Layer 2 of a small transformer language model trained on English Wikipedia (11 layers, counted from 0, width 64).
A neuron adds its activation times its output weights to the MLP's output. To switch it off is to set its activation to zero at one token and run the rest of the model.
A neuron's activation on a vector x is SiLU(gate . x) times (in . x), where the dot is the dot product.

Input weights of the MLP neurons that the questions are about. A number n stands for n times 0.0024.
n3 gate: -78 6 29 -1 64 278 -92 102 -80 -232 43 167 5 118 -50 46 -97 -15 -157 52 -119 224 -8 65 -32 143 -43 -170 86 -70 -43 -77 -5 -150 27 -5 129 -45 26 284 129 -9 -50 -224 -16 -74 41 94 -118 132 44 27 183 128 101 56 149 -170 -82 121 124 -70 121 -15
n56 gate: -74 72 87 17 181 48 -55 158 91 -53 2 -59 -144 -74 -77 16 -134 -215 -66 31 86 95 -85 -117 103 -61 255 -35 166 6 321 -42 79 -59 51 -191 60 -82 156 211 139 -148 168 16 109 105 0 20 -125 -27 -58 117 78 23 287 291 146 155 43 -167 67 229 -55 34
n73 gate: 169 39 260 -131 -18 -32 -98 -172 -247 47 -64 273 194 -39 -132 12 -312 190 -99 38 129 -196 76 -145 -5 -125 136 242 185 7 87 -46 -54 -72 45 125 -140 55 180 -257 -47 88 -129 -203 -432 -40 -247 -21 47 108 104 -136 193 -51 149 88 -124 -32 -68 -29 -25 62 -88 -53
n94 gate: -23 98 -125 67 259 -151 147 -228 8 7 -188 134 -14 -57 -14 148 134 189 71 -391 -51 149 -74 -41 -35 59 -26 121 -126 46 -1 8 -85 87 17 -25 -32 -120 -60 -11 -59 -327 32 -385 -83 -213 66 -145 79 98 199 51 -25 -114 12 90 58 25 -21 240 100 137 -6 79
n100 gate: -105 -42 -139 -31 -42 36 120 -13 -73 103 -66 -78 146 5 -21 -108 -49 65 -144 -34 223 26 82 46 -75 162 -145 219 45 -69 -205 -56 94 -15 21 266 49 -131 -16 -45 -125 -258 -175 -113 192 37 200 -6 -67 -7 310 293 -131 -78 107 -73 -248 -33 -75 236 -90 -22 186 233
n139 gate: -212 6 -53 -19 -98 220 74 -217 54 100 29 229 -245 -108 26 171 -91 220 -130 -175 66 -86 165 -159 -232 100 -179 -114 -217 -82 31 -150 24 136 31 -83 -103 11 51 -6 10 -146 357 -221 51 -24 -82 -135 123 107 132 249 -247 -166 65 1 49 377 -57 -145 -170 -237 93 -72
n154 gate: -20 -111 85 -244 140 -291 -22 29 -2 194 -244 -81 254 -203 65 -69 121 108 -358 -143 -275 -226 61 70 211 -65 -86 88 -134 167 262 -54 -181 51 -54 157 45 -154 95 233 -36 67 -99 83 -151 -164 -170 -50 -110 91 -224 -240 -171 29 33 -105 -92 35 -266 -187 27 10 57 -38
n161 gate: -92 -57 -28 108 59 6 87 1 126 -168 -1 -115 38 -108 -76 104 -42 145 123 -62 74 215 37 -21 -120 5 -37 175 111 -71 -291 -251 114 67 -20 -119 -232 -264 2 81 -117 -143 -277 -156 -163 -128 272 116 -24 84 106 84 98 317 -160 -141 -113 -4 -108 -58 136 -32 223 -95
n177 gate: -118 -111 143 -155 216 -279 67 89 -143 103 -103 288 -293 -2 60 127 9 133 -249 -134 -193 4 -39 160 46 -17 99 89 -70 66 363 -125 -1 -46 -121 280 14 -309 -127 195 -125 124 110 123 -8 -104 -98 -123 178 74 -95 -114 91 -130 52 -173 20 -24 92 -100 34 136 -54 163
n184 gate: 7 84 -121 -57 38 -191 29 -397 -210 10 -162 135 156 50 -73 -219 160 176 82 -48 84 -42 184 -85 -4 225 153 1 8 -22 169 -118 -35 6 171 70 -51 -90 119 -1 76 -195 -57 113 32 201 -35 242 316 -133 -64 -45 -6 -285 4 43 -65 106 127 188 -11 -134 88 -135
n3 in: 204 33 179 -106 -203 9 -106 -121 -40 -17 -13 217 -22 69 79 172 100 -39 254 54 66 -34 86 -340 -81 10 94 -11 -33 -165 -136 45 -102 -53 -11 -60 24 215 -131 -152 176 41 -36 -30 -59 104 -246 -53 126 32 63 -98 6 45 112 89 3 158 -19 -71 73 200 58 -107
n56 in: -88 -336 -3 -77 -329 -115 53 -11 -102 142 -131 255 123 78 -51 256 22 231 -139 -10 69 -175 47 -133 -166 -9 13 -74 -269 31 -186 49 103 -121 50 25 -96 24 -47 -110 -45 -118 106 -45 -5 -25 -213 -23 -99 -67 -20 -225 -12 50 -109 -450 -49 -179 16 232 -27 222 88 38
n73 in: 162 -95 69 101 260 -21 50 -34 51 -104 81 -68 -42 -60 -14 -259 -205 215 170 -121 184 94 26 36 -28 65 131 70 0 -114 222 81 200 86 243 145 -98 28 -264 -253 -27 193 -39 2 -313 35 -2 -38 -159 -36 -116 0 5 -112 63 -204 -20 -6 103 120 -213 275 -171 -252
n94 in: -45 24 -163 90 -6 260 53 -5 -265 -50 78 133 -23 -125 -113 88 -138 148 94 33 -273 -61 -13 -45 -25 -189 104 -150 -36 -101 -87 -91 -22 34 66 -155 -123 -53 2 97 -113 -11 8 -156 -47 -88 194 -18 -177 -248 -34 -197 253 16 -36 -57 -38 -378 263 -32 319 21 7 180
n100 in: -362 -18 -374 -175 275 70 478 -50 118 -221 -138 -169 -221 -56 -211 -274 -94 162 48 -7 -5 165 66 -64 64 97 215 -55 -157 54 -199 126 46 63 -226 380 -155 151 -5 -174 -397 -49 -14 79 -26 219 384 -242 -91 -238 142 48 14 -38 -137 111 -195 -200 377 158 168 -72 -135 -23
n139 in: -123 -79 -169 75 -214 48 231 20 118 9 48 174 -454 33 23 245 -279 189 29 134 135 135 140 -69 -66 152 -107 -30 108 -249 -128 -37 5 64 -50 57 18 34 216 -91 140 -219 25 -265 297 184 -109 -155 -62 -219 79 -65 -123 18 51 -110 156 223 -22 31 -13 -92 136 55
n154 in: -56 -47 -22 94 158 55 -201 242 49 2 113 7 -37 6 -58 234 -95 55 78 -109 -166 -58 -162 -16 -297 10 99 73 73 99 -99 24 -32 -97 109 176 -136 -133 28 58 -240 54 27 -123 -154 -92 -95 -405 8 205 257 -74 186 -133 21 -207 -44 159 -1 12 -12 -115 -31 59
n161 in: -214 -13 -51 102 -124 -250 -218 155 139 -54 334 -189 -2 63 94 -41 79 -154 7 116 14 125 -90 255 -106 4 -97 112 9 -90 -263 -47 202 -69 -38 83 -226 -194 -87 -214 -121 50 -85 -80 237 5 -95 -114 -157 35 99 132 38 90 -180 -94 -73 51 -129 -130 83 -156 17 4
n177 in: -104 23 3 -136 -83 -42 -14 -209 -159 -56 231 -91 -25 -27 -39 26 -106 124 -140 -44 86 -98 -59 -66 -268 -79 130 -65 -206 160 140 -76 52 -119 -4 -134 -105 7 123 72 -12 98 -92 57 -25 -118 109 -164 86 178 -43 113 -45 -117 -41 -105 -41 -3 -18 202 241 252 -91 167
n184 in: 224 -249 263 -15 48 57 85 246 -278 256 -139 35 38 48 96 5 48 160 -147 -229 -34 15 -84 -137 80 -34 36 -41 115 -178 -14 -40 -82 -41 264 195 -57 14 157 89 231 -123 109 -39 -188 -141 64 -145 -241 160 -192 -105 -43 -115 -114 -90 -89 32 -208 36 -178 211 20 17

Output weights of the MLP neurons that the questions are about. A number n stands for n times 0.0022.
n3: -111 -138 -43 236 314 -161 60 85 225 46 162 172 188 -40 30 -92 -214 71 -134 119 -57 171 -152 341 -50 16 -8 -183 263 -2 80 -60 151 42 -24 -35 -80 -207 67 273 -43 -39 -42 16 -108 -262 233 146 -73 48 -48 -72 79 8 73 3 -8 -218 80 119 2 9 14 186
n56: -170 -161 106 134 201 264 -219 -116 214 174 64 197 95 140 -29 -21 154 118 -161 177 71 58 10 -207 26 -160 140 9 34 -92 -50 111 -9 -99 94 -94 17 -110 -6 208 38 -80 196 -268 -77 155 -134 -8 -13 116 -11 56 150 -7 137 22 -39 132 109 -205 -62 3 107 -65
n73: -80 -127 1 -184 -71 -38 144 33 139 127 -14 177 -91 133 31 210 -130 70 44 57 105 223 6 81 -172 88 -42 -188 -144 5 -66 280 181 -109 143 -101 -42 -117 -60 -124 119 110 28 50 66 85 -144 -224 -42 -121 -33 -18 -137 -87 58 -50 78 106 220 141 121 -173 71 -278
n94: -332 -160 -48 54 -76 9 148 30 228 -76 212 -21 169 -59 -61 -22 120 -157 188 -55 42 -50 -208 108 69 -21 -107 261 -220 187 10 -172 -105 -164 33 99 445 140 107 75 163 82 -39 102 204 -235 -98 104 -321 -23 -2 73 -17 5 7 -25 -68 -52 -16 -129 188 -128 -6 12
n100: -393 159 -44 -212 156 -92 282 8 -19 -92 41 55 -180 17 -330 -87 -48 33 -125 139 -21 120 -42 -141 119 61 208 39 -25 188 -222 230 -126 -89 -190 238 -244 154 5 -200 -300 -171 22 118 21 147 -55 -198 152 -183 -18 -44 197 -213 105 226 -73 -166 366 165 153 74 -270 -236
n139: -136 -63 72 -10 -74 -166 -134 -35 127 -158 7 238 -172 -87 14 79 55 -121 -110 90 127 161 -85 -230 -5 238 -167 -197 138 15 156 -90 216 121 142 102 -212 98 35 -1 230 141 123 7 -34 163 -185 208 79 143 148 -37 -119 64 -94 146 -120 340 77 64 -3 -175 -29 -81
n154: 30 36 -148 -84 73 149 -25 169 -238 -76 102 -60 -171 25 -100 -162 -9 155 115 -69 327 -13 105 22 348 -30 58 -157 55 -43 165 2 -3 41 -138 34 110 -159 -221 -97 190 208 82 -206 36 -45 151 43 -16 -232 8 136 -92 204 20 7 -251 -145 -100 11 83 -84 214 473
n161: -55 16 211 -45 63 -139 56 -50 24 -50 240 -26 180 177 -166 -8 86 107 -30 329 65 111 -136 44 -123 106 -11 65 -26 145 -152 187 105 -81 18 -111 10 4 98 52 -66 35 -51 33 39 -86 -136 97 200 -35 107 56 16 -101 -309 100 -24 59 51 -36 50 140 223 76
n177: 76 351 97 174 -291 303 107 -202 153 -18 80 -173 138 -93 -32 79 57 100 281 254 11 27 -33 -221 -28 19 -71 -269 -52 -110 -214 116 136 -5 240 -192 -56 326 90 -276 92 -71 -84 -199 185 57 185 106 -233 -2 101 64 -230 131 -81 133 -145 -39 -87 -49 68 -52 -74 -128
n184: 273 -32 202 -46 -15 -53 -91 295 -85 -75 -94 213 -129 145 203 61 -15 81 78 -31 379 -150 -170 30 32 61 20 -2 -242 -279 47 -260 -38 -62 101 120 -135 79 -42 -71 92 -116 217 -54 72 68 -58 37 158 -50 86 -41 -99 -7 -66 8 73 -76 87 -24 -125 -112 44 -1

Each question names a token from some text and the token that comes next. It shows the vector x that enters the MLP there. A number n stands for n times 0.0035.

Then comes g, the gradient of the next token's log-probability with respect to the MLP's output, scaled to length 1. A neuron's effect is roughly proportional to its activation times (output weights . g). A number n stands for n times 0.001.

" Mean", then "while"
x: 40 89 140 89 -110 -52 91 -67 57 -98 -77 151 -32 182 -243 156 -193 -22 -27 324 22 76 39 259 -56 46 -176 -312 -47 166 -131 47 241 33 11 69 79 -46 34 -174 27 96 -35 -87 -23 -43 -83 -4 -204 141 -82 46 -157 -85 -17 -185 -153 56 35 -46 -126 138 -70 -8
g: 18 136 -17 -119 33 95 4 153 -86 101 81 6 -280 79 -23 88 83 -41 38 37 190 -53 14 -174 -43 1 11 -234 17 -35 -5 34 192 201 2 86 -247 -101 -147 244 -6 -151 -225 -209 -101 71 -169 17 -92 202 149 116 -213 -231 38 -84 -125 -68 142 -43 60 -190 -47 -37
Switching off which neuron hurts the next token most? n139

"ue", then "vo"
x: 150 131 -69 -136 84 130 -47 -142 -138 104 74 -75 -117 254 -47 -57 -41 -67 -11 104 50 77 -359 89 43 56 172 28 -190 359 44 86 -71 -91 35 -184 -61 50 103 -22 -193 65 2 135 -38 26 60 -68 -76 215 -160 -314 -63 24 -296 -125 -57 103 72 61 -62 -75 -19 -174
g: 87 -102 -103 -83 132 157 87 96 146 -53 145 89 21 106 16 -221 129 -66 -45 44 238 -108 126 -175 223 -9 49 -72 1 -372 256 -114 108 139 22 9 -106 -154 -48 1 26 196 181 93 44 234 96 23 70 48 -103 -101 81 205 -99 -141 -124 -58 133 -73 59 -76 -14 -69
Switching off which neuron hurts the next token most? n139

"reat", then " called"
x: 187 -52 -75 -65 285 250 103 52 -74 -8 112 15 -97 181 -136 -68 121 71 179 66 -52 86 76 94 -155 -123 6 -49 -73 365 -45 257 93 -301 7 11 184 66 18 73 22 37 -69 -111 -200 61 -172 -43 5 72 61 -174 -109 -21 -132 -155 -79 59 194 -94 61 -25 56 -263
g: -206 118 32 -16 42 -114 -38 171 206 -60 -239 -66 -101 -3 115 -89 -10 -151 -132 -37 -85 245 -12 -7 200 -26 38 -23 -92 21 209 -269 146 -18 53 -113 -180 149 75 -208 -304 55 -97 -202 -65 61 -144 99 14 12 33 150 -10 237 -128 -16 49 56 132 33 -74 -125 -84 81
Switching off which neuron hurts the next token most? n139

"ia", then " F"
x: 217 99 -180 -175 147 37 -96 -99 49 -46 61 -67 -166 205 0 78 -5 3 -17 117 -67 8 -345 117 14 65 340 -178 -105 419 -12 221 183 -171 86 -235 52 65 8 -82 14 -5 -48 110 54 -106 8 24 36 238 -224 -127 -58 62 -60 -65 162 -26 -80 58 -28 -98 28 -105
g: 117 -213 92 -71 216 155 -47 -285 67 122 60 -116 -36 166 -75 -221 -141 -47 111 -21 -161 -18 -198 131 106 -87 -246 22 95 82 130 -154 -60 -184 72 -127 146 -101 62 27 -50 -71 -14 49 26 -71 252 -122 43 -160 -179 -187 21 29 -22 -87 -76 -129 -70 -63 37 -82 249 80
Which neuron, switched off, raises the next token's probability most? n139

"oc", then "o"
x: 134 214 -224 35 191 124 -8 -45 88 -69 48 107 -262 101 -53 45 -24 31 -65 37 -130 -119 -396 152 -56 123 76 -8 -116 -4 -231 62 166 -196 -90 145 54 -38 162 -113 61 20 -37 57 -13 62 -86 -194 -56 326 -5 -178 -114 53 123 -26 -12 -21 192 -17 235 -91 -80 76
g: 129 85 -61 119 53 -35 -43 75 158 -44 -105 -6 44 -119 231 -46 278 -107 -2 211 -87 294 -85 -105 -22 25 -75 -180 17 -92 32 184 -143 -128 92 -53 84 -9 15 -154 71 -46 135 -137 -316 156 167 197 235 43 -76 -28 97 -32 -167 183 -24 84 -1 -101 -64 106 -111 -116
Switching off which neuron hurts the next token most? n177

" mountain", then " he"
x: 116 21 233 36 156 178 -32 -90 149 -17 -72 29 -76 224 128 -97 -125 -208 99 -71 -153 119 35 125 -133 225 -63 -9 57 286 -140 101 88 -101 -196 107 -17 31 -8 -148 78 -5 -112 -36 -67 44 -52 -59 -23 197 -146 151 -26 120 -303 -284 -14 -119 78 75 214 -144 -17 -195
g: -109 112 299 108 17 49 100 -21 151 22 -192 -124 72 168 89 -154 144 295 95 152 -99 98 56 216 82 -7 -31 -128 -87 76 2 -37 -2 -80 158 -236 -21 9 71 -156 102 219 96 -51 65 -207 -18 142 -118 89 142 37 -235 0 18 127 -13 -181 -154 148 -78 100 81 36
Switching off which neuron hurts the next token most? n161

" been", then " published"
x: 77 144 121 44 31 -235 199 -138 84 -247 73 89 -86 309 11 -69 -50 186 88 137 -5 46 -177 120 88 -80 -64 -33 65 274 -163 -62 -118 -128 24 75 -53 -56 106 -16 -177 95 -156 -142 -7 -2 160 -16 -52 185 -65 144 -125 22 -166 162 -198 23 224 -4 74 -50 101 -80
g: -177 -17 10 117 -37 195 -74 47 -60 33 -6 -260 32 49 57 101 -43 98 -92 -40 56 -204 -5 192 108 -54 87 29 91 60 -56 17 -94 -18 -68 -110 129 -31 -36 277 344 178 12 -105 207 -43 7 -21 -149 -71 -12 121 201 93 87 -82 -76 82 51 53 -399 215 -142 -24
Switching off which neuron hurts the next token most? n56

" ", then "9"
x: -1 37 -159 -1 125 -31 65 -154 -134 -74 -127 82 124 66 -33 75 102 122 82 17 73 -177 50 64 64 40 81 -24 -237 202 45 259 -39 -32 153 143 129 -84 11 95 89 33 88 30 109 -333 174 -216 -232 81 93 -140 -80 -11 4 32 86 53 119 34 322 -71 -113 79
g: -282 152 -101 -178 -45 174 18 62 34 -13 150 71 -38 -117 -69 -119 3 -110 -204 131 -85 61 -138 -51 11 -63 13 -15 -104 -76 69 -241 54 295 82 4 -27 -182 23 13 241 -117 -272 242 -119 -43 -75 18 -59 -237 -176 -145 -143 -36 -137 -63 19 72 -11 61 110 -86 52 -152
Switching off which neuron hurts the next token most? n94

" shoot", then "s"
x: 74 -11 140 119 -12 -28 76 -30 246 -59 -28 23 -124 393 -44 -50 -57 -97 29 234 41 -89 -47 70 -204 35 -36 44 -1 293 -48 -146 69 -74 -12 190 217 -41 -58 -11 -4 131 -96 -58 -133 -94 -120 16 -129 183 -146 0 92 -21 -317 73 -124 172 153 9 144 -118 -26 -285
g: 43 -139 -214 91 -115 13 -26 -66 -83 -16 316 -149 -180 -102 258 59 195 45 -92 -141 -109 222 56 -220 146 35 56 5 198 -44 -50 -41 -104 -18 149 -76 168 -47 -264 22 18 198 -68 -47 -163 37 -2 4 -49 -127 -52 -159 83 -109 -47 -25 -44 256 -152 141 73 -110 32 -45
Which neuron, switched off, raises the next token's probability most? n161

" become", then " par"
x: 126 81 85 69 176 -417 180 -52 104 -145 118 77 -93 53 -6 -16 0 51 250 76 -5 60 -50 198 23 -43 -110 102 -4 310 -142 -208 -13 -174 179 -102 2 16 14 -7 -228 137 -149 20 -45 -60 245 50 -7 261 -45 67 -143 -29 -156 -72 -151 -5 123 122 103 1 125 -130
g: -36 75 12 76 2 30 86 -45 -98 157 46 16 -126 80 -140 86 71 -22 -74 73 -120 23 -116 133 154 -55 133 20 117 -12 -148 147 -70 128 -384 -148 235 -121 259 -110 133 -126 116 49 174 3 193 62 247 -150 -111 113 -67 32 160 180 -76 5 -61 -65 -28 -108 -32 257
Switching off which neuron hurts the next token most? n161

" ", then "17"
x: -141 66 -110 -7 37 12 12 -288 -18 -40 88 102 104 34 -87 32 26 55 81 -5 91 -128 64 80 98 36 77 -41 -243 212 -88 207 48 -56 177 113 155 -133 -7 45 47 77 -1 86 104 -304 267 -187 -211 26 53 -8 -44 -9 35 31 130 12 52 -10 219 -148 -98 94
g: -98 -43 -54 -157 -17 193 52 -134 102 -26 -28 170 -145 -18 -110 177 -126 155 -18 -49 44 -46 81 170 -231 -8 85 53 -41 78 202 -26 41 97 -79 7 -110 84 272 -94 75 18 3 41 68 -77 -145 61 -20 82 -171 81 -107 -1 95 412 1 -282 259 -177 18 65 90 -126
Switching off which neuron hurts the next token most? n100

"0", then "\""
x: -64 -58 45 20 -245 30 47 -116 100 -155 85 -23 -116 -8 -82 56 -51 -5 38 188 -225 -12 -210 3 -36 -3 189 -25 -94 44 -261 140 -28 -233 -159 77 95 97 59 24 246 48 -119 208 152 -207 -34 -112 -117 182 111 103 -12 -145 -130 89 8 -127 -108 114 -187 -91 -137 -158
g: 151 77 85 -15 -33 -34 -133 29 -126 -116 90 -66 -144 66 63 -12 -54 -4 -45 -11 -96 154 -171 107 187 50 91 -213 -12 -78 353 50 -200 -54 172 271 303 -180 62 248 -116 36 78 -111 -98 222 62 -45 -45 -130 -58 -43 93 -267 -43 2 -26 23 -96 -30 -43 102 -71 -26
Switching off which neuron hurts the next token most? n177

" has", then " strugg"
x: 89 61 -67 50 126 -187 164 -233 164 -115 -149 7 42 13 149 232 -54 35 -38 368 -38 118 -45 105 -19 -66 61 8 -42 273 -100 -151 83 -112 284 -61 -49 14 24 0 -10 147 -64 91 36 -62 17 -27 98 178 -46 -72 -145 -71 -165 -5 -260 19 179 53 66 15 -34 -128
g: 74 -60 -21 89 -44 -95 -11 -60 128 -36 -120 -38 -56 -119 196 -284 -86 79 202 -101 -93 -203 51 197 58 24 -21 107 -35 59 43 10 -95 33 -93 -2 -136 -200 94 163 78 -148 269 -7 119 -15 -153 276 210 -65 117 -274 74 62 -139 -5 -85 55 -248 -193 -41 -54 -99 55
Which neuron, switched off, raises the next token's probability most? n184